Layer 13 of a small transformer language model trained on English Wikipedia (23 layers, counted from 0, width 64).
Take only the direct path to the model's output, skipping the later layers: a vector added to the residual stream pushes a token's score in proportion to its dot product with that token's output vector.

Output vectors of the tokens that the questions are about. A number n stands for (n - 128) times 0.019.
"ution": 159, 150, 86, 134, 136, 138, 192, 75, 214, 167, 60, 86, 102, 120, 83, 103, 159, 139, 132, 89, 101, 228, 160, 121, 141, 146, 143, 119, 174, 61, 126, 83, 97, 123, 119, 162, 187, 106, 111, 115, 97, 107, 69, 138, 48, 178, 128, 121, 152, 65, 115, 72, 107, 169, 158, 176, 147, 132, 122, 163, 180, 102, 140, 128
"urther": 112, 151, 61, 108, 132, 182, 165, 115, 151, 106, 50, 78, 131, 118, 120, 146, 135, 202, 71, 116, 129, 170, 181, 95, 149, 174, 145, 84, 171, 178, 88, 82, 43, 150, 56, 138, 187, 117, 121, 133, 85, 126, 63, 141, 99, 135, 121, 147, 120, 100, 164, 96, 119, 144, 98, 98, 142, 79, 158, 200, 198, 172, 105, 165
"ler": 118, 160, 129, 56, 115, 125, 124, 62, 150, 146, 132, 85, 159, 112, 103, 128, 100, 138, 116, 102, 144, 137, 174, 95, 119, 98, 135, 87, 148, 172, 143, 128, 127, 131, 141, 117, 174, 106, 123, 140, 98, 160, 149, 101, 119, 177, 133, 93, 116, 109, 157, 197, 96, 73, 139, 118, 161, 146, 152, 107, 145, 167, 165, 142
"ements": 104, 95, 108, 104, 118, 114, 166, 64, 184, 152, 169, 70, 105, 101, 89, 151, 66, 122, 120, 57, 83, 174, 179, 134, 119, 151, 188, 98, 147, 148, 92, 92, 109, 136, 172, 107, 193, 55, 70, 126, 127, 82, 125, 131, 95, 167, 110, 144, 176, 83, 124, 97, 106, 178, 131, 112, 126, 127, 98, 203, 112, 180, 151, 130
" least": 102, 181, 104, 113, 88, 136, 195, 115, 178, 113, 122, 86, 128, 140, 96, 128, 109, 184, 100, 141, 107, 165, 133, 103, 179, 126, 99, 63, 140, 117, 103, 113, 64, 85, 141, 104, 187, 108, 112, 185, 47, 103, 88, 149, 105, 99, 110, 165, 101, 103, 154, 128, 106, 113, 158, 122, 85, 108, 166, 145, 149, 189, 113, 165
"merican": 140, 140, 116, 101, 56, 121, 161, 56, 162, 170, 112, 122, 72, 79, 85, 83, 179, 144, 126, 108, 111, 187, 137, 80, 131, 82, 181, 96, 123, 168, 175, 42, 68, 48, 100, 182, 200, 70, 68, 127, 82, 111, 129, 85, 108, 182, 94, 113, 76, 104, 132, 123, 136, 194, 133, 92, 109, 99, 144, 131, 150, 163, 199, 173
"|---|\n": 52, 112, 128, 130, 128, 127, 181, 137, 155, 120, 89, 71, 88, 113, 112, 130, 120, 168, 77, 128, 94, 124, 133, 73, 170, 128, 247, 90, 169, 192, 94, 130, 90, 115, 84, 146, 212, 144, 97, 99, 104, 181, 117, 69, 105, 96, 108, 123, 110, 85, 187, 141, 62, 127, 104, 100, 95, 127, 193, 145, 205, 186, 196, 123
" Columb": 122, 151, 140, 129, 141, 106, 123, 101, 128, 145, 112, 98, 121, 123, 117, 125, 179, 151, 118, 112, 114, 145, 122, 115, 129, 151, 141, 130, 125, 139, 112, 159, 115, 88, 103, 136, 126, 99, 142, 149, 146, 152, 92, 125, 93, 145, 100, 157, 124, 134, 121, 127, 104, 151, 114, 138, 78, 126, 134, 135, 129, 150, 173, 131
"Note": 99, 126, 134, 98, 140, 190, 179, 126, 109, 95, 78, 73, 128, 117, 154, 114, 113, 148, 119, 140, 104, 167, 131, 105, 143, 146, 152, 89, 144, 99, 85, 75, 79, 157, 100, 91, 133, 133, 115, 145, 110, 120, 101, 160, 131, 112, 100, 148, 113, 94, 120, 140, 102, 134, 133, 133, 142, 56, 171, 141, 193, 154, 60, 95
" example": 55, 189, 80, 141, 97, 185, 192, 78, 122, 124, 51, 93, 132, 123, 77, 105, 140, 153, 103, 74, 118, 123, 186, 77, 189, 118, 133, 99, 126, 153, 138, 100, 48, 114, 65, 98, 154, 124, 109, 108, 58, 141, 39, 102, 122, 135, 118, 163, 115, 97, 108, 147, 90, 187, 101, 100, 141, 96, 171, 153, 188, 209, 80, 161
"iginal": 31, 193, 88, 48, 82, 187, 136, 171, 139, 136, 156, 58, 181, 115, 103, 75, 193, 197, 105, 92, 109, 160, 136, 103, 193, 144, 180, 100, 158, 175, 115, 56, 92, 89, 101, 98, 125, 153, 131, 175, 95, 113, 97, 128, 59, 85, 125, 198, 82, 114, 138, 84, 106, 170, 114, 142, 142, 57, 174, 165, 175, 217, 183, 168
" Authority": 62, 135, 96, 109, 132, 110, 127, 75, 160, 177, 68, 133, 129, 103, 151, 63, 131, 216, 54, 52, 61, 134, 170, 126, 156, 167, 129, 130, 143, 140, 94, 63, 108, 122, 111, 191, 138, 151, 135, 128, 105, 189, 76, 115, 109, 164, 121, 107, 111, 89, 181, 92, 98, 85, 143, 123, 145, 121, 109, 149, 162, 167, 156, 180
"ather": 104, 141, 141, 104, 93, 145, 120, 104, 169, 105, 62, 105, 123, 109, 89, 135, 161, 197, 116, 57, 89, 128, 134, 120, 175, 121, 124, 116, 147, 145, 106, 177, 94, 135, 81, 110, 141, 82, 157, 176, 105, 167, 129, 116, 109, 128, 116, 154, 82, 138, 106, 137, 146, 132, 131, 125, 169, 70, 196, 212, 145, 142, 94, 189
"idents": 135, 160, 181, 122, 121, 157, 188, 82, 114, 106, 96, 96, 116, 106, 100, 104, 123, 123, 112, 168, 160, 205, 136, 118, 153, 153, 159, 66, 158, 142, 137, 124, 112, 139, 142, 157, 179, 118, 54, 135, 114, 189, 86, 109, 127, 156, 115, 115, 158, 113, 187, 134, 107, 185, 116, 85, 77, 131, 159, 171, 128, 178, 114, 159
"ences": 161, 119, 147, 95, 78, 160, 138, 58, 119, 80, 169, 100, 136, 94, 106, 145, 189, 123, 93, 158, 165, 137, 162, 84, 194, 159, 154, 125, 137, 141, 101, 124, 130, 142, 143, 141, 237, 105, 92, 131, 106, 106, 122, 114, 88, 115, 109, 144, 173, 95, 164, 105, 116, 127, 179, 123, 107, 161, 193, 200, 160, 138, 138, 150
"ration": 73, 144, 131, 120, 80, 68, 119, 47, 80, 88, 122, 85, 118, 105, 100, 144, 163, 127, 162, 91, 122, 193, 110, 110, 136, 112, 138, 51, 142, 116, 101, 57, 110, 136, 121, 159, 197, 59, 130, 133, 107, 140, 94, 109, 39, 67, 118, 116, 83, 72, 191, 109, 80, 91, 167, 146, 146, 139, 121, 172, 175, 160, 154, 165

Output weights of attention head 0. The head adds the sum of these rows, row i times number i of z. A number n stands for (n - 128) times 0.0046.
o0: 132, 95, 119, 90, 118, 97, 104, 78, 132, 140, 101, 87, 157, 209, 128, 137, 153, 174, 116, 75, 161, 143, 224, 154, 159, 173, 113, 198, 135, 141, 165, 99, 139, 208, 75, 130, 140, 92, 139, 87, 187, 86, 131, 125, 194, 141, 116, 112, 134, 110, 109, 102, 132, 134, 109, 62, 154, 82, 42, 158, 111, 160, 166, 105
o1: 157, 148, 136, 129, 140, 147, 178, 120, 125, 146, 103, 175, 111, 122, 165, 192, 93, 78, 123, 161, 159, 126, 126, 125, 156, 109, 93, 92, 132, 86, 82, 120, 100, 108, 157, 60, 69, 121, 79, 151, 48, 134, 129, 153, 136, 104, 144, 116, 84, 148, 104, 150, 171, 158, 76, 94, 117, 22, 127, 118, 84, 105, 68, 142
o2: 105, 190, 130, 211, 117, 116, 168, 140, 127, 190, 102, 145, 146, 89, 164, 109, 83, 61, 78, 119, 89, 108, 111, 151, 97, 104, 97, 181, 103, 153, 129, 80, 91, 160, 89, 141, 151, 138, 78, 123, 70, 141, 157, 148, 127, 126, 180, 124, 93, 123, 163, 153, 148, 82, 115, 143, 166, 88, 172, 36, 193, 85, 142, 143
o3: 132, 109, 192, 129, 145, 90, 105, 123, 111, 168, 153, 149, 81, 85, 106, 72, 99, 106, 193, 169, 115, 184, 105, 110, 16, 143, 120, 138, 76, 140, 75, 140, 136, 134, 160, 180, 138, 114, 141, 178, 131, 107, 117, 168, 119, 84, 99, 138, 138, 106, 165, 206, 81, 142, 126, 94, 160, 111, 174, 93, 110, 106, 154, 166
o4: 69, 109, 139, 128, 147, 179, 136, 163, 149, 61, 196, 164, 153, 151, 92, 173, 102, 110, 100, 101, 172, 198, 63, 111, 120, 115, 126, 135, 153, 163, 198, 187, 148, 130, 167, 105, 184, 94, 91, 165, 152, 136, 179, 114, 131, 181, 129, 137, 140, 142, 156, 114, 132, 69, 107, 120, 176, 143, 118, 130, 70, 159, 170, 72
o5: 162, 136, 170, 114, 148, 144, 148, 90, 101, 128, 122, 55, 167, 85, 90, 191, 161, 61, 122, 215, 196, 186, 117, 104, 140, 119, 121, 127, 190, 94, 171, 149, 104, 167, 104, 129, 105, 116, 145, 128, 116, 123, 134, 146, 124, 145, 113, 137, 150, 131, 139, 182, 114, 118, 186, 128, 145, 181, 223, 75, 146, 119, 107, 150
o6: 112, 186, 122, 104, 171, 179, 123, 157, 89, 166, 132, 86, 164, 97, 117, 98, 111, 153, 89, 137, 144, 178, 80, 107, 128, 137, 145, 104, 86, 91, 92, 152, 172, 104, 83, 98, 85, 159, 111, 123, 110, 156, 113, 112, 79, 77, 121, 82, 123, 155, 163, 127, 142, 120, 168, 149, 83, 214, 173, 130, 157, 62, 123, 148
o7: 199, 146, 131, 181, 154, 138, 99, 113, 123, 156, 110, 113, 139, 159, 113, 148, 148, 113, 141, 124, 219, 132, 116, 97, 184, 156, 51, 137, 133, 86, 149, 125, 117, 154, 191, 127, 97, 117, 141, 155, 80, 126, 122, 147, 114, 160, 58, 148, 133, 122, 114, 163, 135, 167, 89, 158, 87, 124, 115, 92, 136, 119, 92, 107
o8: 125, 127, 70, 206, 140, 167, 117, 96, 179, 162, 86, 123, 78, 107, 106, 158, 120, 93, 121, 122, 156, 122, 75, 128, 169, 151, 169, 103, 173, 115, 138, 79, 218, 140, 95, 114, 207, 174, 141, 87, 164, 121, 147, 156, 101, 102, 106, 164, 177, 111, 109, 153, 109, 94, 162, 196, 119, 157, 114, 98, 139, 121, 119, 179
o9: 146, 123, 130, 64, 190, 138, 84, 152, 122, 170, 118, 99, 178, 107, 120, 133, 144, 143, 133, 82, 108, 154, 92, 142, 132, 141, 95, 125, 48, 119, 173, 180, 127, 72, 82, 95, 113, 142, 143, 158, 209, 127, 122, 163, 202, 109, 210, 143, 171, 126, 138, 139, 64, 131, 140, 134, 100, 116, 187, 173, 166, 142, 111, 94
o10: 128, 151, 104, 179, 123, 153, 120, 89, 137, 164, 204, 136, 122, 171, 109, 49, 120, 176, 123, 99, 155, 114, 123, 76, 141, 103, 129, 81, 58, 96, 117, 153, 118, 206, 128, 127, 142, 125, 113, 123, 119, 94, 86, 80, 71, 129, 145, 147, 114, 119, 132, 109, 124, 160, 98, 63, 184, 159, 147, 214, 146, 99, 111, 143
o11: 137, 166, 82, 200, 94, 131, 170, 99, 119, 99, 118, 142, 64, 130, 162, 101, 129, 141, 170, 124, 110, 89, 130, 155, 153, 156, 133, 100, 206, 69, 122, 43, 136, 139, 168, 133, 143, 130, 180, 79, 128, 92, 139, 106, 88, 120, 67, 94, 80, 96, 87, 183, 180, 159, 120, 119, 155, 125, 107, 63, 149, 89, 92, 176
o12: 103, 100, 122, 171, 151, 87, 142, 135, 90, 137, 179, 134, 119, 121, 116, 148, 82, 138, 116, 85, 115, 135, 82, 100, 95, 146, 169, 112, 57, 118, 62, 161, 60, 82, 105, 101, 177, 81, 92, 222, 63, 173, 134, 158, 127, 165, 206, 157, 143, 102, 143, 99, 132, 132, 132, 145, 116, 99, 91, 160, 82, 106, 167, 108
o13: 98, 56, 126, 153, 164, 84, 126, 100, 114, 166, 106, 133, 154, 76, 137, 106, 153, 142, 153, 78, 139, 170, 160, 159, 96, 130, 60, 118, 139, 161, 103, 105, 143, 120, 188, 100, 185, 109, 118, 107, 213, 134, 120, 170, 140, 72, 171, 109, 224, 135, 134, 127, 83, 136, 164, 96, 136, 130, 121, 129, 122, 104, 208, 136
o14: 141, 125, 157, 206, 135, 119, 157, 141, 104, 133, 126, 118, 178, 98, 179, 75, 109, 162, 192, 172, 87, 163, 124, 117, 82, 153, 85, 170, 143, 82, 122, 111, 113, 121, 155, 154, 93, 108, 128, 61, 249, 96, 91, 102, 137, 136, 114, 92, 116, 151, 129, 135, 113, 178, 137, 155, 123, 105, 143, 99, 108, 137, 149, 134
o15: 150, 120, 134, 92, 130, 155, 116, 101, 140, 120, 76, 86, 158, 156, 96, 118, 111, 170, 163, 92, 143, 64, 135, 123, 103, 174, 57, 119, 102, 138, 100, 171, 87, 151, 107, 221, 137, 160, 135, 73, 102, 147, 135, 129, 155, 119, 131, 189, 184, 62, 131, 122, 159, 142, 122, 93, 171, 103, 121, 92, 89, 88, 110, 128
o16: 129, 176, 110, 79, 201, 154, 164, 157, 87, 53, 154, 123, 158, 96, 82, 152, 125, 96, 142, 125, 127, 207, 88, 144, 138, 200, 193, 151, 198, 73, 96, 109, 97, 113, 160, 73, 127, 138, 127, 111, 96, 125, 146, 122, 146, 94, 108, 124, 103, 85, 118, 108, 195, 124, 111, 171, 81, 91, 114, 81, 144, 178, 116, 126
o17: 132, 103, 104, 127, 175, 108, 117, 115, 159, 90, 87, 77, 92, 133, 118, 90, 163, 110, 104, 48, 79, 134, 227, 147, 83, 76, 155, 142, 87, 155, 107, 132, 112, 179, 67, 86, 140, 117, 157, 181, 111, 94, 118, 98, 169, 88, 145, 121, 94, 104, 125, 107, 137, 74, 147, 37, 157, 87, 166, 126, 191, 160, 136, 148
o18: 168, 104, 211, 114, 131, 112, 96, 122, 159, 205, 120, 187, 96, 104, 145, 125, 147, 147, 129, 114, 120, 171, 154, 154, 129, 112, 66, 153, 88, 101, 81, 156, 106, 137, 119, 190, 196, 99, 100, 146, 96, 133, 148, 147, 103, 145, 134, 122, 145, 126, 133, 105, 160, 165, 152, 96, 119, 145, 110, 142, 77, 102, 126, 130
o19: 180, 140, 97, 122, 120, 124, 130, 113, 60, 142, 165, 111, 108, 106, 93, 140, 147, 136, 150, 133, 113, 189, 137, 137, 165, 120, 127, 133, 119, 63, 117, 101, 127, 91, 146, 138, 125, 129, 149, 56, 120, 128, 116, 141, 57, 80, 129, 119, 147, 148, 159, 126, 110, 150, 162, 120, 153, 184, 119, 146, 122, 155, 102, 177
o20: 132, 116, 121, 155, 101, 71, 95, 142, 135, 94, 143, 118, 186, 122, 131, 93, 97, 129, 151, 109, 133, 169, 60, 149, 165, 185, 76, 108, 201, 92, 138, 120, 134, 102, 48, 85, 124, 181, 139, 111, 165, 126, 87, 93, 77, 91, 98, 162, 95, 114, 137, 94, 103, 126, 163, 128, 121, 81, 192, 159, 149, 126, 174, 126
o21: 138, 110, 73, 165, 68, 78, 106, 113, 127, 83, 123, 95, 175, 191, 87, 85, 130, 181, 99, 95, 126, 123, 154, 156, 146, 142, 95, 113, 155, 132, 204, 103, 129, 153, 158, 129, 83, 139, 126, 163, 142, 158, 142, 100, 67, 159, 140, 81, 100, 131, 115, 111, 155, 96, 116, 124, 94, 141, 115, 150, 139, 151, 167, 128
o22: 152, 140, 98, 139, 88, 233, 128, 154, 97, 96, 102, 134, 120, 121, 134, 95, 106, 179, 160, 80, 110, 160, 148, 128, 83, 128, 153, 119, 99, 97, 78, 128, 98, 130, 168, 169, 129, 106, 85, 138, 197, 108, 118, 114, 125, 161, 115, 50, 117, 76, 96, 158, 180, 158, 138, 144, 121, 195, 120, 118, 91, 91, 156, 136
o23: 172, 178, 126, 143, 127, 190, 156, 134, 101, 126, 108, 152, 95, 103, 182, 89, 117, 141, 142, 93, 115, 157, 132, 82, 137, 107, 130, 121, 98, 84, 116, 108, 132, 70, 128, 69, 91, 107, 99, 98, 125, 139, 84, 115, 92, 123, 129, 46, 84, 159, 136, 150, 136, 158, 133, 150, 137, 126, 175, 140, 113, 85, 141, 165
o24: 141, 97, 153, 95, 146, 89, 102, 132, 178, 82, 114, 132, 88, 119, 96, 155, 143, 142, 57, 148, 74, 129, 124, 143, 92, 107, 138, 111, 117, 147, 111, 179, 80, 124, 138, 114, 119, 104, 168, 163, 81, 144, 123, 142, 105, 79, 119, 146, 132, 159, 136, 96, 82, 97, 170, 104, 48, 166, 163, 164, 140, 157, 147, 157
o25: 107, 119, 121, 125, 137, 156, 147, 156, 88, 127, 179, 153, 186, 190, 127, 204, 91, 84, 125, 216, 141, 105, 103, 105, 197, 162, 112, 76, 164, 115, 103, 94, 129, 176, 64, 114, 135, 159, 151, 107, 90, 132, 115, 116, 148, 120, 113, 239, 140, 164, 119, 62, 85, 102, 101, 99, 157, 122, 124, 172, 130, 137, 99, 79
o26: 126, 81, 140, 189, 117, 135, 127, 99, 175, 108, 97, 147, 167, 133, 120, 85, 52, 146, 127, 128, 138, 103, 128, 103, 116, 129, 103, 108, 195, 114, 91, 81, 172, 212, 108, 80, 155, 171, 95, 128, 156, 132, 125, 166, 145, 130, 139, 151, 109, 117, 99, 135, 107, 114, 97, 112, 66, 124, 97, 114, 116, 153, 176, 139
o27: 130, 129, 172, 144, 76, 130, 175, 142, 111, 185, 129, 188, 94, 173, 104, 163, 82, 151, 67, 132, 109, 140, 206, 120, 139, 135, 183, 95, 84, 138, 118, 93, 175, 122, 131, 147, 108, 114, 112, 145, 126, 124, 197, 184, 113, 182, 123, 39, 140, 135, 162, 163, 165, 117, 142, 145, 153, 126, 132, 140, 130, 114, 76, 154
o28: 153, 102, 130, 83, 122, 134, 118, 148, 146, 158, 138, 200, 136, 91, 143, 131, 164, 70, 111, 137, 102, 136, 118, 124, 177, 82, 97, 104, 141, 168, 161, 109, 155, 111, 101, 135, 126, 156, 150, 187, 132, 150, 135, 200, 197, 136, 163, 126, 101, 165, 124, 142, 72, 88, 163, 192, 110, 132, 153, 116, 189, 122, 135, 81
o29: 116, 198, 157, 168, 116, 135, 165, 133, 88, 115, 196, 111, 140, 154, 152, 137, 110, 81, 91, 145, 126, 183, 128, 112, 102, 132, 119, 149, 67, 113, 134, 62, 152, 101, 136, 178, 127, 101, 118, 136, 129, 120, 165, 142, 116, 122, 146, 143, 110, 168, 171, 181, 168, 94, 161, 126, 152, 182, 136, 94, 162, 135, 99, 143
o30: 161, 143, 117, 127, 167, 169, 94, 104, 159, 138, 155, 141, 153, 156, 66, 135, 167, 158, 104, 130, 123, 179, 136, 106, 166, 136, 89, 167, 106, 121, 103, 114, 111, 212, 164, 112, 153, 85, 131, 115, 109, 122, 121, 184, 107, 97, 107, 109, 158, 167, 138, 102, 101, 128, 115, 139, 62, 107, 84, 142, 167, 138, 129, 101
o31: 155, 100, 112, 109, 98, 167, 59, 172, 147, 156, 88, 91, 103, 131, 51, 109, 100, 160, 118, 76, 88, 134, 156, 117, 128, 120, 106, 146, 59, 196, 111, 214, 114, 97, 133, 183, 63, 171, 122, 181, 73, 158, 91, 123, 150, 92, 102, 138, 120, 76, 167, 148, 119, 81, 75, 137, 114, 170, 104, 145, 129, 132, 133, 119

Each question shows a token from some text and the vector z that the head gathered there. A number n stands for (n - 128) times 0.025.

"ut": 104, 156, 135, 105, 122, 88, 114, 115, 85, 120, 155, 93, 191, 94, 111, 134, 61, 116, 149, 102, 94, 137, 135, 136, 126, 137, 108, 186, 145, 109, 89, 178
Which of these tokens does it push up most? "ather"

"u": 133, 143, 103, 139, 110, 115, 131, 95, 85, 104, 110, 92, 102, 154, 114, 124, 46, 133, 173, 133, 99, 126, 116, 134, 134, 126, 104, 179, 158, 105, 97, 166
Which of these tokens does it push up most? " Authority"

"ents": 90, 116, 115, 172, 142, 122, 149, 153, 148, 120, 140, 131, 159, 150, 96, 112, 155, 174, 131, 138, 142, 134, 126, 121, 156, 95, 125, 99, 117, 153, 148, 173
Which three tokens does it push up most, strongest first? "ration", " least", "|---|\n"

"az": 139, 113, 140, 139, 142, 132, 109, 106, 106, 133, 119, 98, 149, 149, 150, 122, 86, 128, 157, 118, 127, 94, 123, 115, 138, 151, 126, 150, 147, 143, 120, 118
Which two tokens does it push up most, strongest first? "ements", "ler"

"|": 108, 138, 132, 127, 122, 140, 166, 120, 103, 110, 132, 121, 121, 89, 122, 100, 146, 160, 107, 134, 102, 121, 133, 146, 155, 140, 113, 140, 122, 171, 146, 136
Pushed down most: "ements"

"-c": 127, 114, 157, 110, 164, 148, 174, 112, 152, 157, 150, 79, 174, 160, 149, 108, 154, 143, 129, 148, 163, 84, 130, 158, 102, 141, 139, 73, 117, 129, 128, 118
Which of these tokens does it push up most? "iginal"

" K": 106, 155, 138, 133, 166, 134, 120, 113, 102, 125, 107, 116, 126, 164, 168, 115, 109, 97, 148, 103, 115, 97, 138, 148, 122, 116, 138, 111, 140, 123, 112, 84
Which of these tokens does it push up most? "idents"

"ip": 99, 134, 147, 108, 121, 104, 148, 91, 131, 148, 132, 92, 210, 147, 97, 107, 140, 184, 118, 136, 153, 109, 113, 143, 162, 158, 145, 114, 145, 138, 117, 139
Which three tokens does it push up most, strongest first? "|---|\n", "iginal", " least"

" |": 168, 79, 37, 147, 123, 113, 144, 133, 107, 197, 132, 69, 153, 198, 168, 154, 98, 131, 162, 124, 149, 161, 153, 119, 142, 64, 114, 104, 126, 79, 128, 164
Which of these tokens does it push up most? " Columb"

"ur": 82, 155, 155, 141, 166, 164, 112, 124, 85, 122, 69, 103, 188, 125, 122, 99, 134, 109, 108, 103, 109, 130, 125, 128, 137, 126, 129, 135, 165, 137, 89, 118
Which of these tokens does it push up most? "ler"

"Y": 76, 155, 126, 153, 150, 157, 131, 145, 90, 115, 103, 121, 166, 127, 144, 116, 165, 109, 118, 130, 115, 125, 135, 138, 148, 123, 124, 125, 119, 150, 130, 123
Pushed down most: " Authority"

" Air": 116, 109, 100, 146, 112, 141, 130, 126, 101, 159, 120, 108, 126, 133, 155, 169, 84, 99, 178, 138, 126, 95, 128, 114, 151, 150, 97, 141, 139, 131, 115, 141
Which three tokens does it push up most, strongest first? " Columb", "ences", "idents"

"un": 107, 134, 146, 154, 138, 146, 107, 111, 117, 133, 111, 102, 161, 111, 98, 120, 110, 134, 163, 145, 108, 79, 88, 106, 156, 153, 107, 166, 162, 172, 109, 125
Pushed down most: "ution"

" every": 108, 135, 124, 129, 163, 131, 133, 146, 149, 102, 170, 153, 122, 75, 76, 148, 111, 122, 113, 121, 110, 133, 160, 135, 104, 139, 134, 129, 111, 123, 128, 184
Which of these tokens does it push up most? " example"

"ther": 116, 143, 150, 141, 129, 143, 127, 157, 131, 130, 157, 134, 110, 100, 97, 146, 97, 153, 107, 119, 145, 132, 107, 127, 126, 148, 128, 100, 131, 127, 124, 190
Which of these tokens does it push up most? " example"

".": 174, 69, 111, 144, 116, 84, 126, 123, 75, 160, 111, 109, 121, 148, 219, 133, 134, 134, 160, 125, 138, 158, 196, 128, 116, 62, 116, 90, 109, 130, 142, 165
Pushed down most: " least"

" The": 128, 120, 132, 125, 130, 117, 145, 97, 121, 134, 128, 140, 114, 123, 148, 128, 150, 158, 117, 142, 119, 112, 182, 164, 126, 115, 122, 113, 121, 138, 125, 136
Pushed down most: "ences"

" |\n": 127, 168, 125, 161, 65, 144, 127, 166, 111, 147, 137, 143, 151, 100, 177, 149, 113, 116, 141, 161, 118, 110, 102, 130, 139, 138, 111, 111, 87, 148, 103, 113
Pushed down most: "|---|\n"

"at": 120, 143, 137, 131, 141, 134, 120, 139, 129, 116, 128, 154, 140, 150, 169, 133, 129, 118, 123, 140, 150, 137, 122, 132, 122, 139, 142, 140, 104, 146, 129, 105
Pushed down most: "ather"

"ple": 129, 155, 148, 139, 116, 148, 141, 159, 124, 144, 141, 103, 171, 151, 128, 145, 138, 149, 172, 138, 172, 106, 100, 149, 127, 149, 142, 118, 129, 126, 143, 125
Which two tokens does it push up most, strongest first? " least", "Note"

" ": 105, 159, 120, 151, 122, 148, 135, 150, 94, 135, 128, 116, 141, 129, 166, 130, 143, 114, 142, 137, 124, 96, 121, 146, 140, 130, 117, 95, 105, 134, 133, 115
Which of these tokens does it push up most? "idents"

" it": 128, 167, 140, 143, 114, 151, 143, 161, 128, 142, 121, 140, 132, 139, 118, 128, 140, 152, 145, 149, 117, 102, 116, 145, 138, 128, 133, 112, 145, 150, 154, 127
Which of these tokens does it push up most? "Note"

"'s": 102, 122, 125, 183, 148, 134, 113, 130, 79, 133, 104, 137, 125, 127, 202, 136, 151, 85, 120, 116, 145, 111, 143, 128, 134, 93, 115, 60, 104, 144, 125, 121
Which two tokens does it push up most, strongest first? " Columb", "idents"

"19": 132, 148, 128, 109, 98, 140, 132, 156, 124, 132, 138, 129, 128, 62, 150, 153, 111, 104, 111, 144, 118, 130, 100, 125, 117, 164, 112, 124, 95, 145, 88, 139
Which two tokens does it push up most, strongest first? " example", "Note"

"hew": 46, 118, 112, 148, 132, 116, 159, 115, 129, 145, 122, 135, 142, 112, 88, 92, 133, 154, 107, 114, 114, 148, 168, 150, 169, 65, 132, 135, 188, 127, 134, 180
Which of these tokens does it push up most? "|---|\n"

"pp": 58, 113, 140, 161, 148, 154, 126, 98, 155, 86, 119, 146, 142, 156, 142, 71, 124, 141, 102, 145, 121, 110, 112, 111, 173, 97, 131, 119, 121, 151, 108, 89
Which three tokens does it push up most, strongest first? "ration", "|---|\n", "merican"

" b": 121, 135, 147, 113, 155, 122, 142, 123, 109, 112, 151, 122, 172, 112, 125, 122, 140, 140, 125, 135, 141, 147, 124, 141, 134, 144, 119, 146, 107, 156, 140, 116
Which three tokens does it push up most, strongest first? " least", "iginal", "ration"

"P": 124, 128, 120, 126, 140, 145, 173, 129, 133, 149, 153, 85, 132, 118, 148, 133, 130, 111, 129, 148, 139, 116, 154, 148, 118, 139, 151, 90, 107, 137, 116, 148
Which of these tokens does it push up most? "idents"

" per": 83, 140, 149, 134, 140, 135, 174, 123, 138, 78, 166, 169, 151, 96, 114, 113, 143, 136, 133, 166, 110, 139, 172, 163, 130, 130, 103, 156, 93, 181, 143, 131
Pushed down most: " Columb"

" From": 137, 117, 106, 112, 116, 110, 139, 118, 98, 171, 101, 115, 108, 126, 166, 122, 148, 131, 125, 132, 131, 122, 160, 146, 135, 123, 116, 101, 139, 127, 136, 134
Which three tokens does it push up most, strongest first? "iginal", " Columb", "Note"

" sol": 144, 127, 109, 131, 131, 142, 121, 143, 130, 129, 154, 140, 119, 101, 121, 134, 135, 149, 131, 152, 134, 137, 130, 117, 136, 132, 95, 143, 102, 132, 137, 159
Pushed down most: "|---|\n"

" He": 154, 120, 126, 122, 147, 136, 134, 115, 107, 175, 120, 104, 114, 145, 140, 111, 133, 161, 121, 123, 114, 116, 153, 150, 126, 98, 123, 110, 142, 126, 135, 125
Pushed down most: " least"

"ing": 147, 127, 122, 124, 100, 119, 123, 139, 132, 127, 149, 138, 126, 91, 107, 134, 94, 155, 117, 108, 140, 160, 117, 111, 160, 126, 137, 118, 122, 118, 137, 165
Which of these tokens does it push up most? "ather"

"ib": 135, 92, 77, 116, 104, 131, 146, 104, 167, 144, 155, 107, 108, 121, 79, 146, 104, 119, 160, 173, 94, 93, 129, 112, 142, 126, 78, 168, 152, 112, 152, 146
Pushed down most: "Note"

"s": 95, 121, 129, 130, 184, 126, 115, 118, 112, 124, 112, 142, 162, 134, 140, 101, 149, 140, 132, 149, 84, 129, 142, 153, 133, 68, 87, 150, 95, 163, 108, 103
Which two tokens does it push up most, strongest first? "merican", "ements"

" has": 142, 150, 111, 152, 139, 173, 124, 174, 131, 121, 179, 103, 136, 90, 96, 86, 116, 154, 157, 120, 131, 100, 99, 129, 156, 150, 133, 91, 128, 117, 167, 122
Which two tokens does it push up most, strongest first? "ences", " least"

" of": 112, 99, 142, 140, 121, 57, 131, 99, 164, 133, 143, 130, 142, 137, 205, 134, 119, 138, 130, 112, 130, 120, 183, 148, 100, 58, 144, 91, 82, 92, 138, 165
Pushed down most: "ences"

" by": 150, 125, 93, 135, 117, 123, 98, 121, 113, 128, 135, 130, 114, 121, 98, 172, 138, 148, 125, 135, 133, 102, 113, 106, 142, 158, 103, 107, 105, 92, 112, 165
Pushed down most: "merican"

" L": 87, 153, 110, 150, 156, 160, 145, 154, 95, 137, 123, 109, 141, 138, 160, 115, 142, 103, 130, 128, 132, 107, 133, 153, 142, 124, 117, 105, 120, 141, 126, 112
Which of these tokens does it push up most? "idents"

" in": 151, 118, 87, 128, 129, 137, 132, 162, 97, 119, 153, 112, 121, 112, 127, 134, 128, 126, 151, 164, 130, 129, 107, 119, 153, 166, 132, 112, 95, 149, 171, 130
Which of these tokens does it push up most? "ences"